Layer 5 of a small transformer language model trained on English Wikipedia (11 layers, counted from 0, width 96).
Take only the direct path to the model's output, skipping the later layers: a vector added to the residual stream pushes a token's score in proportion to its dot product with that token's output vector.

Output vectors of the tokens that the questions are about. A number n stands for (n - 500) times 0.0041.
"tif": 530 353 580 531 500 353 573 518 547 562 340 569 453 343 492 479 470 580 615 575 515 447 541 586 646 503 483 481 469 653 554 514 446 375 412 378 452 371 242 726 721 332 511 767 627 580 673 439 530 588 620 421 441 636 537 621 488 702 493 430 392 691 372 406 255 551 648 662 386 277 577 554 559 589 534 488 338 426 471 546 692 735 389 281 449 452 503 299 500 368 544 503 571 505 623 422
"present ": 498 567 463 535 430 431 595 489 523 457 432 519 396 492 489 425 569 584 548 438 471 503 507 500 599 516 549 483 538 556 345 495 564 470 544 465 491 471 525 453 399 467 530 648 552 585 725 635 455 619 527 349 551 606 526 512 547 625 514 656 467 648 442 598 220 554 434 506 494 389 448 445 642 537 817 356 318 549 420 487 462 571 457 510 493 443 429 592 629 457 649 397 278 468 497 645
"mi": 439 471 614 616 389 371 694 369 563 441 469 641 385 399 449 513 399 551 560 621 411 415 510 527 593 629 445 447 543 283 520 486 445 388 415 277 405 506 608 380 348 588 466 634 555 540 650 476 531 480 588 450 460 565 528 561 532 561 575 692 520 497 433 476 418 496 416 538 489 424 665 456 476 542 572 405 463 538 589 574 569 624 461 504 397 468 592 417 373 449 585 451 431 483 463 487
"positions": 530 336 562 422 500 452 421 487 551 511 452 554 377 339 399 548 238 497 559 629 745 337 392 671 492 577 573 393 551 433 372 463 604 517 415 442 519 650 392 484 517 497 415 540 689 581 859 378 459 424 452 480 551 421 595 609 576 593 442 434 450 675 341 479 216 466 631 668 557 468 452 538 546 565 503 355 476 395 309 382 497 748 464 476 364 469 533 354 600 316 617 572 557 326 537 468
"ott ": 561 440 580 523 355 389 581 600 628 434 500 580 357 468 508 466 483 494 560 590 554 368 605 485 556 505 590 541 331 441 379 680 609 424 524 541 519 428 329 447 483 606 384 547 834 607 691 384 383 563 552 412 460 601 659 434 300 675 498 532 478 468 313 584 472 369 677 607 507 392 488 458 562 569 604 539 367 373 405 500 338 735 272 342 503 428 534 390 551 399 545 456 341 411 449 726
"aire": 532 599 506 455 598 299 519 345 526 351 578 513 449 355 594 500 451 560 612 567 421 355 440 616 654 478 482 500 543 563 448 491 652 367 343 576 431 470 418 511 476 629 335 464 681 440 829 562 518 646 550 461 486 425 494 379 484 570 476 664 456 576 428 664 398 495 742 634 535 401 382 540 526 593 397 398 372 441 461 380 368 662 289 387 579 269 621 379 600 426 713 492 455 521 500 486
"ures": 593 300 496 497 458 411 478 482 379 304 447 475 487 544 380 562 594 445 424 476 552 341 321 591 748 548 648 378 462 553 403 399 686 470 410 386 767 550 471 611 408 650 494 603 887 537 691 491 487 703 463 641 526 486 664 406 576 713 434 606 431 547 286 451 298 435 614 687 447 302 659 375 514 610 384 490 296 393 371 386 696 706 529 477 699 418 638 326 534 476 725 478 531 431 529 533
"ties ": 669 461 677 470 394 432 762 505 412 492 523 487 591 550 427 582 363 392 340 629 475 574 447 556 466 493 497 601 672 658 531 420 426 391 593 382 519 479 436 600 637 609 605 515 615 462 627 503 536 558 596 515 449 308 540 365 535 701 521 381 469 520 375 386 230 631 497 598 512 367 471 406 393 553 510 470 463 408 394 476 531 689 482 413 604 512 387 412 644 363 512 702 606 481 583 549
"beet": 457 454 638 565 412 413 630 506 466 424 506 677 528 361 408 570 293 485 606 522 548 392 469 696 692 571 564 216 487 593 391 610 438 265 305 457 379 464 418 474 554 549 473 682 634 450 822 394 559 590 516 319 379 558 589 446 362 548 538 504 523 453 513 511 156 406 457 715 521 327 593 558 508 606 547 420 272 332 227 540 346 697 442 402 469 513 639 549 650 481 634 526 288 589 613 659
"|---|": 599 253 554 470 291 434 311 574 587 418 417 503 483 437 586 525 335 503 676 564 614 400 429 674 759 460 494 537 519 478 387 612 608 469 263 538 465 407 362 733 570 642 403 478 532 493 973 329 556 687 571 549 428 650 486 411 420 767 582 766 380 446 353 481 127 443 514 656 508 495 525 353 520 597 491 400 300 541 396 557 479 839 403 259 581 472 355 443 543 452 594 372 491 693 391 702
"were": 695 297 625 478 387 334 506 474 437 448 450 571 531 478 396 349 388 511 497 707 620 416 466 584 462 393 640 491 418 500 275 485 448 444 508 423 572 464 367 626 486 376 463 503 609 500 837 378 522 618 571 454 512 495 527 444 543 614 410 641 311 494 461 466 248 383 584 565 521 441 611 339 483 531 380 449 356 537 352 380 581 709 567 446 551 400 417 487 601 340 607 579 381 500 521 693
"householder ": 540 587 694 739 384 375 495 410 472 363 433 755 538 421 563 407 271 623 505 737 677 254 559 758 695 581 358 243 469 766 396 728 538 371 445 422 593 368 449 492 365 586 437 817 589 496 809 257 358 758 529 609 471 515 500 577 645 732 577 634 349 619 473 323 70 378 878 681 472 262 386 564 417 599 462 293 470 411 166 721 462 797 399 430 598 419 390 211 551 271 631 575 399 510 477 516
"t": 462 644 417 465 619 515 666 421 486 463 561 512 557 519 465 552 391 564 440 503 363 514 608 408 457 600 520 576 396 395 598 417 605 500 580 473 479 578 540 567 533 481 444 533 525 489 517 522 546 475 532 508 604 540 509 394 529 500 414 546 491 569 667 426 516 472 446 454 566 486 513 417 429 529 565 595 553 473 442 617 616 491 517 622 384 464 571 528 472 585 463 535 567 326 438 465
"l": 450 552 495 511 577 506 618 415 427 577 525 484 545 547 416 591 470 545 536 447 434 555 529 514 431 591 558 560 427 525 464 445 534 386 571 403 599 514 672 433 425 607 623 552 637 446 511 533 469 449 520 571 464 504 573 435 528 494 508 482 555 440 618 401 505 415 323 458 521 517 463 544 561 521 538 614 488 507 513 509 558 487 540 529 455 442 483 589 443 715 425 472 430 397 346 471
"existed ": 695 347 628 615 368 325 493 644 535 384 620 606 519 401 519 432 467 476 489 522 630 291 606 536 620 421 678 399 548 500 423 544 631 220 407 443 488 483 305 604 505 522 527 557 771 636 792 385 654 603 553 425 551 500 470 435 432 577 460 530 541 594 460 497 229 418 636 511 383 315 521 372 542 515 581 482 341 407 346 583 556 738 391 371 698 363 310 535 720 427 688 491 372 631 537 511
"by ": 474 508 628 329 643 533 575 473 503 411 506 542 420 620 371 599 462 520 527 637 692 587 679 389 483 607 593 536 643 478 369 541 495 464 588 453 335 431 573 472 423 331 459 648 353 476 446 369 575 414 435 353 412 503 403 309 494 477 407 435 701 429 635 399 486 562 509 442 549 547 458 484 250 492 592 463 462 503 281 545 457 585 581 463 625 536 423 617 395 443 504 566 551 565 408 464
"atively ": 475 341 482 519 390 341 545 622 693 444 350 524 346 441 494 394 511 360 557 526 515 394 535 606 729 620 560 280 554 497 398 459 556 193 497 406 452 321 519 515 437 531 544 672 784 583 697 608 703 684 420 725 462 489 520 516 545 463 580 592 374 437 608 550 271 641 631 642 553 278 513 582 495 548 444 388 343 636 412 713 503 766 346 369 462 470 636 396 442 571 540 582 342 477 449 531
"nearest ": 663 388 489 526 305 430 438 521 512 435 265 522 437 511 477 472 446 580 556 512 756 317 527 603 632 620 467 330 377 500 393 685 529 294 426 367 484 217 531 513 414 657 442 701 500 704 862 405 516 834 528 531 480 486 493 533 600 577 595 597 363 593 528 509 245 413 732 645 412 278 470 476 436 561 471 434 434 383 423 480 446 643 500 377 427 206 491 463 561 369 667 672 225 565 546 617
"shore ": 497 303 720 547 478 405 513 511 582 344 415 453 406 419 443 572 330 640 561 711 638 359 574 561 649 449 460 482 651 633 337 567 564 397 500 469 455 370 330 576 597 555 443 601 476 584 831 465 425 676 532 569 505 477 695 542 480 627 538 608 632 515 544 732 293 387 597 558 559 325 579 495 696 573 516 489 454 493 527 432 511 695 452 235 583 488 420 430 581 383 641 549 461 573 679 500
"ests ": 576 280 617 404 339 352 586 669 514 317 497 567 519 449 434 487 278 518 557 714 678 452 557 585 569 569 542 456 505 396 400 463 538 334 506 415 411 447 529 828 581 478 554 467 605 409 727 555 460 646 565 580 540 527 632 459 547 613 515 527 420 541 321 322 350 476 655 606 324 455 607 461 605 558 472 494 284 424 471 612 385 737 333 260 588 585 559 355 540 351 648 694 410 495 369 519
"tish": 647 545 726 402 491 301 626 510 557 416 437 586 408 485 429 381 376 532 639 619 597 364 600 658 549 364 347 452 534 523 500 518 536 301 559 581 566 452 483 598 579 520 434 556 411 559 681 456 396 570 474 524 519 488 544 553 595 609 538 510 521 503 370 374 292 469 597 683 468 335 479 455 580 617 515 580 405 377 319 517 452 763 322 281 629 238 478 301 531 480 625 578 628 601 611 568
"together": 644 417 465 506 464 381 537 475 421 364 463 564 388 511 491 454 587 457 500 697 546 443 597 785 741 540 454 390 519 659 266 602 530 366 610 307 529 547 500 494 344 401 426 514 609 455 783 437 605 650 580 416 601 555 518 447 432 760 448 450 545 633 309 403 172 537 738 574 576 391 633 452 575 535 452 253 519 304 327 335 537 702 576 294 630 389 421 396 543 159 666 781 500 475 485 579
"households": 490 389 622 526 430 407 549 527 709 402 398 701 581 309 403 373 188 547 517 675 622 362 524 486 861 553 483 291 479 574 568 631 416 331 414 539 345 389 513 482 429 689 328 607 696 459 827 394 429 678 606 525 544 481 394 482 644 572 437 707 396 522 496 432 71 412 712 734 506 311 828 500 428 602 434 376 416 275 231 588 627 744 398 326 668 384 464 542 652 425 702 352 524 412 484 590
"officer ": 655 366 573 345 427 444 468 429 577 497 550 610 519 351 381 384 466 642 567 611 544 349 495 483 551 471 488 409 494 522 263 640 601 427 364 414 389 520 436 412 511 455 479 605 560 497 750 529 496 534 610 516 541 493 574 553 482 386 557 617 500 676 253 480 314 505 703 529 440 347 533 419 529 502 498 436 372 518 344 548 478 758 517 404 564 260 536 391 690 587 545 480 426 437 598 617
"draw ": 682 290 500 579 544 366 466 464 445 404 591 508 413 488 566 554 388 541 573 434 448 475 567 507 695 558 579 483 464 505 431 620 541 453 570 360 473 572 368 670 488 720 461 697 541 614 792 422 498 564 590 310 409 493 488 512 452 609 557 606 481 685 563 523 101 386 458 520 558 271 505 440 486 550 485 481 305 348 556 545 356 690 409 322 579 328 563 532 533 429 547 505 426 675 455 558
"ball": 556 555 597 520 564 462 522 457 508 513 542 445 402 549 596 551 482 574 520 590 639 465 444 541 483 362 415 448 562 440 476 413 411 425 367 480 592 594 479 413 494 573 425 505 680 520 769 421 496 528 651 485 487 592 524 362 474 445 570 361 515 583 600 552 305 479 464 593 513 385 432 402 344 517 430 530 522 410 358 496 547 625 449 469 527 469 419 345 506 484 459 513 429 605 488 519
"S": 565 526 386 538 462 493 634 404 545 530 536 461 512 504 429 568 516 515 488 415 553 467 451 445 470 499 446 503 550 562 529 404 428 508 516 545 549 619 570 485 457 512 474 460 489 460 438 473 542 457 575 559 485 422 474 467 399 507 502 398 456 478 524 446 454 514 358 452 454 505 464 502 592 508 437 475 566 603 455 458 553 426 616 552 510 521 422 545 542 634 507 580 554 430 445 500
"ital ": 477 362 586 468 497 358 752 443 573 436 400 534 412 550 477 451 416 396 362 682 690 433 452 559 611 557 547 516 569 443 254 479 571 401 506 572 450 476 542 574 514 517 514 591 568 636 611 289 425 682 478 632 350 281 691 700 398 670 503 783 459 615 580 512 421 486 507 524 451 322 546 415 528 590 453 472 468 348 535 467 465 769 238 532 615 437 746 270 467 427 633 773 560 538 644 660
"appears ": 591 241 695 515 407 353 518 609 503 476 497 640 533 412 706 525 523 516 550 444 631 361 597 718 696 552 358 425 580 488 386 533 509 383 298 476 411 568 342 510 505 459 570 659 660 559 751 398 550 643 553 514 561 533 550 406 631 611 472 527 431 494 383 569 307 516 556 550 376 297 535 490 570 508 537 389 398 549 372 491 502 659 369 504 475 304 399 531 588 458 732 510 460 593 479 669
"ric ": 383 455 442 452 519 319 599 481 623 391 518 520 527 484 355 399 451 439 715 667 584 268 356 613 602 419 595 388 422 575 274 474 626 473 447 450 534 410 387 548 482 725 560 583 611 476 758 517 576 675 642 634 469 356 644 662 460 602 503 365 485 455 484 561 283 424 500 566 693 361 344 548 421 568 439 391 491 477 519 600 516 760 462 504 400 426 567 412 555 305 462 469 389 392 584 537

Each question shows what one neuron of this layer's MLP adds at an activation of 1. A number n stands for (n - 500) times 0.0015.

n67: 592 526 381 465 553 512 475 523 432 498 551 557 410 568 506 498 484 538 450 533 668 509 541 521 500 560 486 536 498 494 499 303 488 464 549 519 577 649 533 381 469 408 329 383 541 432 559 534 606 404 479 553 644 586 456 485 604 509 653 460 549 521 491 543 465 549 538 587 459 499 633 505 551 493 549 403 490 447 552 446 464 502 434 435 506 487 471 554 561 481 462 609 590 582 390 562
Pushed down most: "ric "

n202: 498 474 399 636 342 603 442 477 438 543 634 530 446 563 570 424 583 593 500 518 500 531 338 594 496 583 490 539 496 394 647 621 410 516 491 560 507 549 498 508 479 539 547 630 500 486 530 469 442 397 461 451 503 508 374 634 540 408 464 553 490 494 479 410 497 564 558 395 488 517 491 472 557 362 513 513 614 528 470 483 325 385 578 402 515 541 573 574 522 529 527 500 569 405 481 589
Which of these tokens does it push up most? "S"

n175: 418 450 723 562 575 489 426 676 484 497 446 485 434 554 448 529 576 496 551 531 459 489 474 562 529 471 540 408 507 508 511 443 433 315 464 412 472 511 501 543 419 530 608 515 484 515 573 497 400 625 406 591 462 543 555 513 508 538 580 438 585 613 479 503 378 507 566 370 491 375 424 522 561 601 576 580 551 416 463 563 561 391 533 544 460 495 610 446 451 469 420 511 401 566 479 413
Pushed down most: "S"

n72: 435 468 482 488 522 455 497 485 518 575 624 603 598 585 501 645 511 452 604 540 444 498 533 571 513 497 485 541 511 639 517 525 444 432 633 491 466 563 402 576 455 495 453 496 643 538 575 550 515 446 407 460 607 442 493 427 550 546 606 521 524 376 388 489 552 464 402 603 436 496 451 421 526 474 448 425 438 581 409 394 406 563 483 523 438 475 430 414 483 443 466 603 534 525 626 504
Which two tokens does it push up most, strongest first? "ties ", "together"

n179: 435 501 370 624 479 402 504 529 566 612 519 419 477 491 523 452 437 552 584 461 395 545 552 430 464 630 638 501 439 553 523 495 395 576 560 600 460 424 583 490 644 529 553 452 515 440 492 606 421 534 499 425 464 590 370 674 534 670 562 492 511 620 509 565 271 491 472 443 371 392 546 429 507 623 614 397 428 498 589 376 469 529 641 575 445 449 480 634 491 373 491 534 532 548 529 539
Which three tokens does it push up most, strongest first? "present ", "draw ", "tif"

n145: 385 437 416 461 490 682 606 563 582 631 540 431 466 536 313 421 496 501 456 438 551 542 443 568 513 461 590 543 560 484 555 445 465 615 435 538 439 503 475 487 603 472 452 501 592 648 591 489 466 589 425 400 644 508 609 530 346 598 470 522 541 523 562 674 520 607 453 425 535 398 466 574 349 557 628 439 438 544 542 457 541 460 534 521 506 493 482 492 518 524 431 428 500 487 545 500
Which of these tokens does it push up most? "present "

n116: 490 488 507 551 481 593 603 494 503 490 483 530 473 535 465 401 492 569 447 455 424 613 492 336 459 550 489 526 545 540 600 500 438 509 555 482 608 563 493 427 624 540 503 457 587 517 634 472 564 475 423 501 492 448 373 503 509 501 480 488 545 482 533 457 500 487 588 503 618 432 428 410 388 629 512 512 549 437 514 564 540 770 499 520 534 528 322 388 607 464 456 493 578 444 354 535
Which of these tokens does it push up most? "ties "

n176: 430 401 504 523 443 497 575 411 662 579 503 530 488 508 413 651 550 533 613 489 543 521 552 396 514 527 530 499 501 522 465 579 456 477 476 554 485 464 566 517 476 550 520 509 504 542 594 435 559 478 492 489 568 466 597 442 468 524 466 527 476 485 367 541 427 553 519 502 509 417 466 542 590 584 360 513 422 452 419 551 423 354 479 563 438 641 649 366 551 568 572 440 461 509 497 529
Which of these tokens does it push up most? "beet"

n128: 524 518 479 553 548 674 483 471 466 382 423 510 505 574 569 583 443 502 383 568 594 417 431 559 383 502 575 512 446 433 571 486 407 573 433 462 484 519 508 452 472 470 486 505 516 513 532 528 546 527 597 568 491 505 485 451 452 444 551 458 500 455 543 498 486 409 523 402 499 534 458 489 427 275 450 504 541 494 466 445 574 423 417 447 574 504 499 516 576 461 428 498 426 441 523 515
Which of these tokens does it push up most? "ball"

n2: 622 418 536 570 567 436 626 488 585 442 471 446 540 615 583 504 532 393 350 458 439 445 458 517 514 534 482 531 466 578 471 480 328 563 607 534 509 504 445 543 632 566 511 465 516 495 405 512 530 523 637 585 437 530 406 558 459 720 481 368 433 534 524 475 604 413 599 434 431 442 494 617 566 671 476 579 373 506 428 515 484 486 615 454 481 575 593 561 373 511 598 543 442 466 587 502
Pushed down most: "officer "

n18: 397 586 451 395 513 614 577 495 477 368 500 522 481 426 583 510 461 410 494 488 561 439 430 469 481 462 617 383 544 453 622 576 605 459 484 457 444 464 557 437 546 522 550 493 527 445 421 470 581 396 514 598 460 365 475 441 399 545 441 593 408 373 504 431 506 537 545 388 375 632 576 613 447 635 390 415 472 508 447 502 524 475 569 548 409 453 519 423 616 660 438 624 516 485 568 519
Which of these tokens does it push up most? "S"

n101: 491 469 360 514 429 593 510 394 467 390 580 383 492 314 486 538 577 564 552 398 587 415 498 450 407 633 407 335 400 454 500 430 533 440 583 374 455 370 543 397 498 524 428 594 459 520 548 565 466 587 615 457 524 617 471 583 513 466 535 613 534 542 551 464 522 436 542 444 570 410 472 435 461 509 520 479 586 566 498 511 480 366 580 518 440 476 529 386 412 468 467 602 572 584 405 500
Pushed down most: "ties "

n168: 610 508 611 386 486 474 441 446 546 497 447 569 562 457 473 345 487 562 469 568 451 585 617 489 325 334 514 436 364 419 525 359 463 674 603 476 602 452 548 446 551 541 555 449 547 581 541 500 467 396 568 474 570 590 405 476 549 416 560 516 505 441 532 499 620 564 516 422 424 532 554 600 471 566 427 517 536 516 539 405 533 438 461 495 500 424 467 485 533 388 497 516 499 619 559 521
Pushed down most: "beet"

n27: 431 515 456 415 495 373 561 350 570 474 404 450 490 589 439 498 498 531 481 629 432 451 381 473 469 366 558 506 474 465 417 461 557 470 452 567 390 525 494 537 553 504 576 489 527 462 533 404 485 471 578 598 371 448 494 676 400 599 324 456 468 438 691 451 546 512 495 452 558 592 453 515 385 532 451 509 613 406 532 483 572 561 558 367 492 483 519 497 591 535 475 495 466 476 549 528
Which three tokens does it push up most, strongest first? "ric ", "ital ", "were"

n213: 553 494 561 503 536 439 500 618 503 474 530 632 472 520 547 443 483 377 541 551 419 453 392 505 573 536 594 473 492 440 465 502 443 503 479 522 524 634 497 560 413 578 482 609 454 454 513 365 568 481 543 614 419 507 634 531 381 616 490 441 486 391 582 628 559 506 512 423 496 509 411 555 494 478 428 528 461 532 529 600 527 401 524 467 532 533 629 498 457 454 505 550 430 445 436 435
Which of these tokens does it push up most? "ric "

n140: 504 433 404 566 697 587 548 526 635 558 460 398 480 410 454 495 400 433 431 488 535 342 540 568 578 472 435 562 525 525 558 401 466 367 445 464 647 614 435 528 489 452 518 415 438 468 485 572 529 566 397 472 539 439 449 606 522 542 422 525 531 489 418 444 502 566 464 577 558 501 394 621 558 481 576 514 458 371 523 515 523 483 500 574 506 507 510 506 424 417 429 513 668 491 570 433
Which of these tokens does it push up most? "positions"

n123: 554 583 487 533 435 708 373 465 493 572 508 430 599 496 420 527 563 455 554 524 476 587 458 465 428 505 503 565 373 571 470 608 415 534 528 557 488 401 610 566 531 485 538 466 375 406 478 601 507 553 547 513 468 565 524 570 486 577 572 487 436 508 405 550 505 590 451 604 530 511 457 337 543 620 537 471 485 625 363 479 547 268 488 609 428 541 510 449 490 512 520 443 548 636 460 574
Pushed down most: "existed "

n153: 590 667 643 552 464 596 454 445 414 427 615 467 454 506 615 528 486 393 593 490 553 400 675 629 465 441 481 513 508 469 502 513 392 474 538 373 543 506 442 478 417 529 550 499 621 419 357 435 574 426 586 522 403 519 483 477 522 481 562 418 414 517 348 486 649 469 505 513 489 408 579 465 426 622 526 472 430 455 486 519 526 671 435 453 450 514 556 537 427 498 544 471 494 557 553 420
Pushed down most: "present "

n41: 472 507 568 501 409 515 486 479 580 474 417 280 489 498 431 411 308 500 557 444 509 452 449 403 516 364 532 503 507 631 418 603 454 505 604 453 466 579 427 529 486 621 461 697 416 481 442 571 479 593 399 632 565 438 637 462 535 632 399 547 575 382 662 575 500 440 488 398 474 348 532 462 548 712 390 457 507 561 575 440 516 503 449 426 398 465 548 554 570 460 505 431 392 527 516 551
Which three tokens does it push up most, strongest first? "shore ", "ric ", "nearest "

n107: 398 464 546 470 514 503 464 498 467 598 548 509 495 387 549 480 503 551 592 370 605 484 461 443 542 510 497 626 412 500 531 511 562 498 616 460 549 541 476 548 516 457 449 496 474 491 639 510 444 448 525 432 548 424 520 499 371 574 523 579 611 618 475 474 380 523 414 460 475 343 486 518 372 596 539 385 531 437 468 418 625 520 446 448 408 477 480 516 543 457 426 467 592 597 500 524
Which of these tokens does it push up most? "draw "

n206: 605 541 362 463 483 571 523 382 604 479 495 541 554 586 444 662 494 397 550 461 465 449 482 428 465 308 446 537 478 475 504 440 511 490 530 561 435 556 506 459 479 531 487 428 465 469 643 509 495 486 492 725 513 552 548 533 487 503 612 435 589 616 433 549 558 416 431 421 494 444 356 522 491 618 356 490 610 565 419 530 514 475 577 575 487 488 374 490 430 621 431 481 554 524 456 584
Which of these tokens does it push up most? "S"

n245: 444 566 337 385 568 526 448 485 578 436 542 645 443 537 516 480 516 472 446 520 585 441 591 483 540 475 447 600 406 468 523 326 534 555 557 430 587 507 582 625 406 529 511 476 531 568 493 443 594 460 550 489 563 561 570 512 490 416 635 469 505 449 510 534 463 592 454 698 485 535 593 543 528 599 477 546 556 499 525 399 378 470 364 550 540 405 428 406 512 430 502 637 597 562 465 591
Pushed down most: "beet"

n160: 504 451 499 419 572 584 465 423 437 551 456 535 517 540 442 495 474 518 585 420 442 564 531 465 425 451 631 620 404 373 464 548 514 553 527 488 449 472 505 508 484 634 368 480 605 350 595 464 530 414 527 510 586 512 438 491 603 528 603 490 554 701 477 472 600 456 487 326 426 547 529 381 374 454 553 461 568 519 498 423 481 581 477 504 385 443 441 622 573 441 532 558 608 506 521 500
Pushed down most: "atively "

n71: 466 483 367 567 538 721 549 486 490 450 452 460 546 467 464 502 467 421 501 512 590 593 393 567 508 461 366 368 581 458 425 473 453 469 499 605 505 562 497 318 567 417 509 491 607 466 438 507 593 431 531 605 497 477 516 549 537 494 465 410 522 444 509 451 259 568 432 333 433 564 457 479 500 425 466 439 516 542 429 633 465 441 529 541 506 537 534 551 545 466 550 459 595 462 501 572
Pushed down most: "ott "

n82: 549 511 542 412 586 527 466 551 322 413 524 437 392 502 489 576 515 451 483 503 520 509 501 486 618 413 517 484 349 561 597 541 404 409 454 469 457 504 433 463 517 505 505 390 417 555 444 510 408 532 451 555 488 434 635 520 496 403 506 514 553 530 556 468 575 476 462 480 415 473 525 489 663 530 511 409 562 527 477 543 449 561 506 563 460 515 595 541 400 459 468 474 445 501 562 544
Which three tokens does it push up most, strongest first? "ital ", "shore ", "beet"

n253: 508 484 424 546 608 242 544 537 541 521 426 462 527 445 496 472 420 521 590 444 640 358 537 511 506 422 446 502 492 478 377 465 496 548 550 584 486 407 375 477 531 475 540 504 447 580 483 523 483 465 357 513 441 494 548 511 487 543 524 449 490 469 410 570 555 570 492 654 545 478 500 559 509 613 504 494 410 497 585 518 535 522 629 539 453 495 505 603 455 507 447 538 359 519 505 556
Which of these tokens does it push up most? "ric "

n188: 509 585 638 393 499 434 602 490 517 411 501 504 464 579 480 509 479 434 536 484 500 371 530 467 441 501 530 452 496 550 595 515 513 482 526 490 379 495 400 602 514 544 576 432 457 516 376 493 514 412 479 556 439 396 578 459 690 549 531 392 610 457 465 476 559 382 492 631 502 517 514 624 492 758 481 527 456 582 528 500 471 504 318 501 353 435 577 455 442 400 399 551 612 577 511 388
Which of these tokens does it push up most? "tish"

n17: 580 671 523 566 567 585 532 481 494 467 430 489 539 648 559 496 384 545 447 481 505 523 442 519 453 627 592 413 470 323 634 437 529 550 465 479 416 493 553 523 521 572 425 488 522 454 435 606 418 417 538 427 542 500 675 570 522 548 534 504 513 569 494 386 541 494 505 340 462 495 491 489 525 512 431 641 612 422 395 522 449 509 639 517 462 484 452 446 664 507 500 515 507 518 355 484
Which three tokens does it push up most, strongest first? "t", "l", "S"

n104: 475 507 573 454 532 528 561 327 551 486 570 488 531 547 435 557 451 492 559 627 467 537 577 499 437 492 498 479 494 579 396 534 563 596 557 356 550 409 571 482 453 537 451 540 488 613 497 503 435 456 528 465 534 456 454 428 505 504 679 459 503 419 544 466 646 411 433 562 590 528 563 542 506 456 299 485 406 461 488 529 465 290 662 581 425 576 424 443 413 541 421 441 538 474 537 496
Pushed down most: "existed "

n48: 551 577 480 448 574 390 582 505 530 406 406 438 595 488 555 425 461 442 567 469 562 472 435 513 453 503 424 526 444 472 608 535 399 505 496 475 399 625 467 522 555 519 526 402 340 482 611 470 545 568 572 545 553 491 467 469 509 527 478 506 537 548 344 647 488 484 513 628 527 486 435 534 465 441 499 446 450 486 408 451 551 360 448 513 398 471 520 504 523 468 659 614 494 487 528 418
Which of these tokens does it push up most? "aire"

n146: 545 604 419 528 477 625 549 459 515 561 553 371 612 468 403 642 586 490 663 509 523 626 416 387 471 431 502 448 469 445 411 540 523 504 557 465 543 386 544 506 593 484 422 405 470 483 404 503 491 520 513 291 621 601 525 560 408 371 538 808 542 452 381 535 474 565 445 515 478 505 604 492 612 532 518 514 551 468 559 507 530 341 513 594 405 538 532 518 475 411 502 469 484 514 473 569
Which of these tokens does it push up most? "present "

n220: 484 492 403 597 490 536 569 454 472 485 544 479 476 492 635 556 380 570 461 385 550 541 419 483 525 500 392 484 536 554 450 441 510 665 477 409 521 530 522 485 610 475 580 432 499 460 426 583 428 557 383 491 511 551 472 403 519 514 589 564 502 438 391 417 419 576 535 412 577 567 546 521 480 577 568 486 612 474 519 525 534 372 514 507 511 560 500 571 491 571 438 645 464 578 469 624
Which of these tokens does it push up most? "S"

n223: 522 408 550 504 431 377 458 482 386 578 572 516 606 551 451 594 441 446 565 510 403 539 526 424 372 527 444 599 531 490 577 486 572 471 523 526 662 474 605 516 541 507 563 505 519 464 464 423 496 544 643 471 417 468 504 504 535 487 589 441 545 429 423 530 595 505 406 521 468 408 433 549 446 631 540 542 397 497 555 474 462 615 408 477 459 441 556 544 484 487 526 483 444 584 569 500
Which of these tokens does it push up most? "ties "

n28: 520 502 515 435 457 467 523 425 466 695 502 521 482 616 422 543 384 533 473 450 574 549 518 509 554 490 377 607 452 356 432 581 460 616 547 448 514 613 501 475 479 483 508 509 585 486 464 578 448 558 465 532 397 514 487 415 493 445 506 544 470 471 513 472 563 579 441 476 580 470 513 510 450 527 427 462 425 461 444 448 462 362 459 523 420 570 520 512 463 494 510 500 506 691 595 644
Pushed down most: "existed "

n37: 506 428 534 593 534 375 503 429 548 505 587 508 525 472 564 579 620 424 472 571 499 607 461 438 540 579 475 478 562 552 431 529 571 504 457 543 517 394 567 544 507 475 497 515 414 465 367 402 428 540 484 526 466 534 466 496 483 551 485 585 552 550 456 463 410 515 550 430 543 453 310 561 614 561 431 490 345 494 418 507 500 477 456 553 487 500 489 474 476 559 578 527 442 291 437 463
Pushed down most: "ball"

n156: 549 475 469 525 298 540 448 464 625 527 438 433 533 575 418 498 472 690 510 501 513 643 448 461 461 465 547 501 572 574 448 439 470 375 520 480 483 535 427 536 547 461 558 522 585 514 553 485 435 308 593 503 503 499 573 565 556 417 573 457 525 509 495 445 510 602 515 506 386 542 541 461 374 565 595 469 520 549 488 562 630 614 511 425 649 376 433 532 443 525 376 511 627 524 525 471
Pushed down most: "aire"

n149: 519 412 554 514 550 320 588 484 457 503 565 396 570 668 451 510 596 471 505 559 479 547 602 434 480 532 430 397 492 476 557 525 513 441 420 456 476 327 589 431 469 602 508 501 453 596 482 665 514 632 413 568 505 640 465 442 494 547 460 419 419 483 516 523 640 475 448 553 589 496 468 671 609 475 529 521 489 455 544 510 543 540 485 542 504 518 562 411 495 354 428 489 482 498 447 462
Pushed down most: "positions"

n150: 439 455 532 511 503 581 533 535 430 519 464 454 508 592 497 412 564 565 636 477 432 461 492 483 518 758 556 446 508 509 612 445 581 549 507 488 460 551 436 401 440 468 606 505 533 365 583 482 523 424 413 527 436 476 524 382 678 546 489 389 502 534 568 553 399 490 477 432 464 557 597 527 463 454 433 535 391 510 554 554 520 572 533 528 542 443 446 378 526 484 408 508 599 445 459 624
Which of these tokens does it push up most? "ures"

n185: 513 514 438 484 565 488 531 681 421 474 547 450 598 522 457 496 397 534 552 456 604 500 457 620 517 510 616 435 440 500 495 482 481 448 550 473 300 469 381 482 479 482 430 493 516 497 569 529 500 428 532 488 461 427 534 419 392 526 518 518 550 560 582 563 507 421 552 467 532 436 531 500 460 493 487 581 487 505 476 441 434 457 545 535 585 503 404 441 528 540 566 434 559 583 354 590
Pushed down most: "mi"

n31: 560 454 459 559 537 499 541 585 581 526 496 569 396 634 486 368 339 565 577 485 604 534 646 419 445 478 518 415 482 424 395 413 488 442 562 495 353 553 485 409 573 430 530 487 426 403 541 442 513 500 371 560 539 633 521 536 454 586 476 556 587 504 457 553 451 525 616 345 396 460 553 437 501 569 605 445 377 458 515 476 424 518 510 536 467 450 487 464 445 509 531 546 488 578 456 502
Which of these tokens does it push up most? "ests "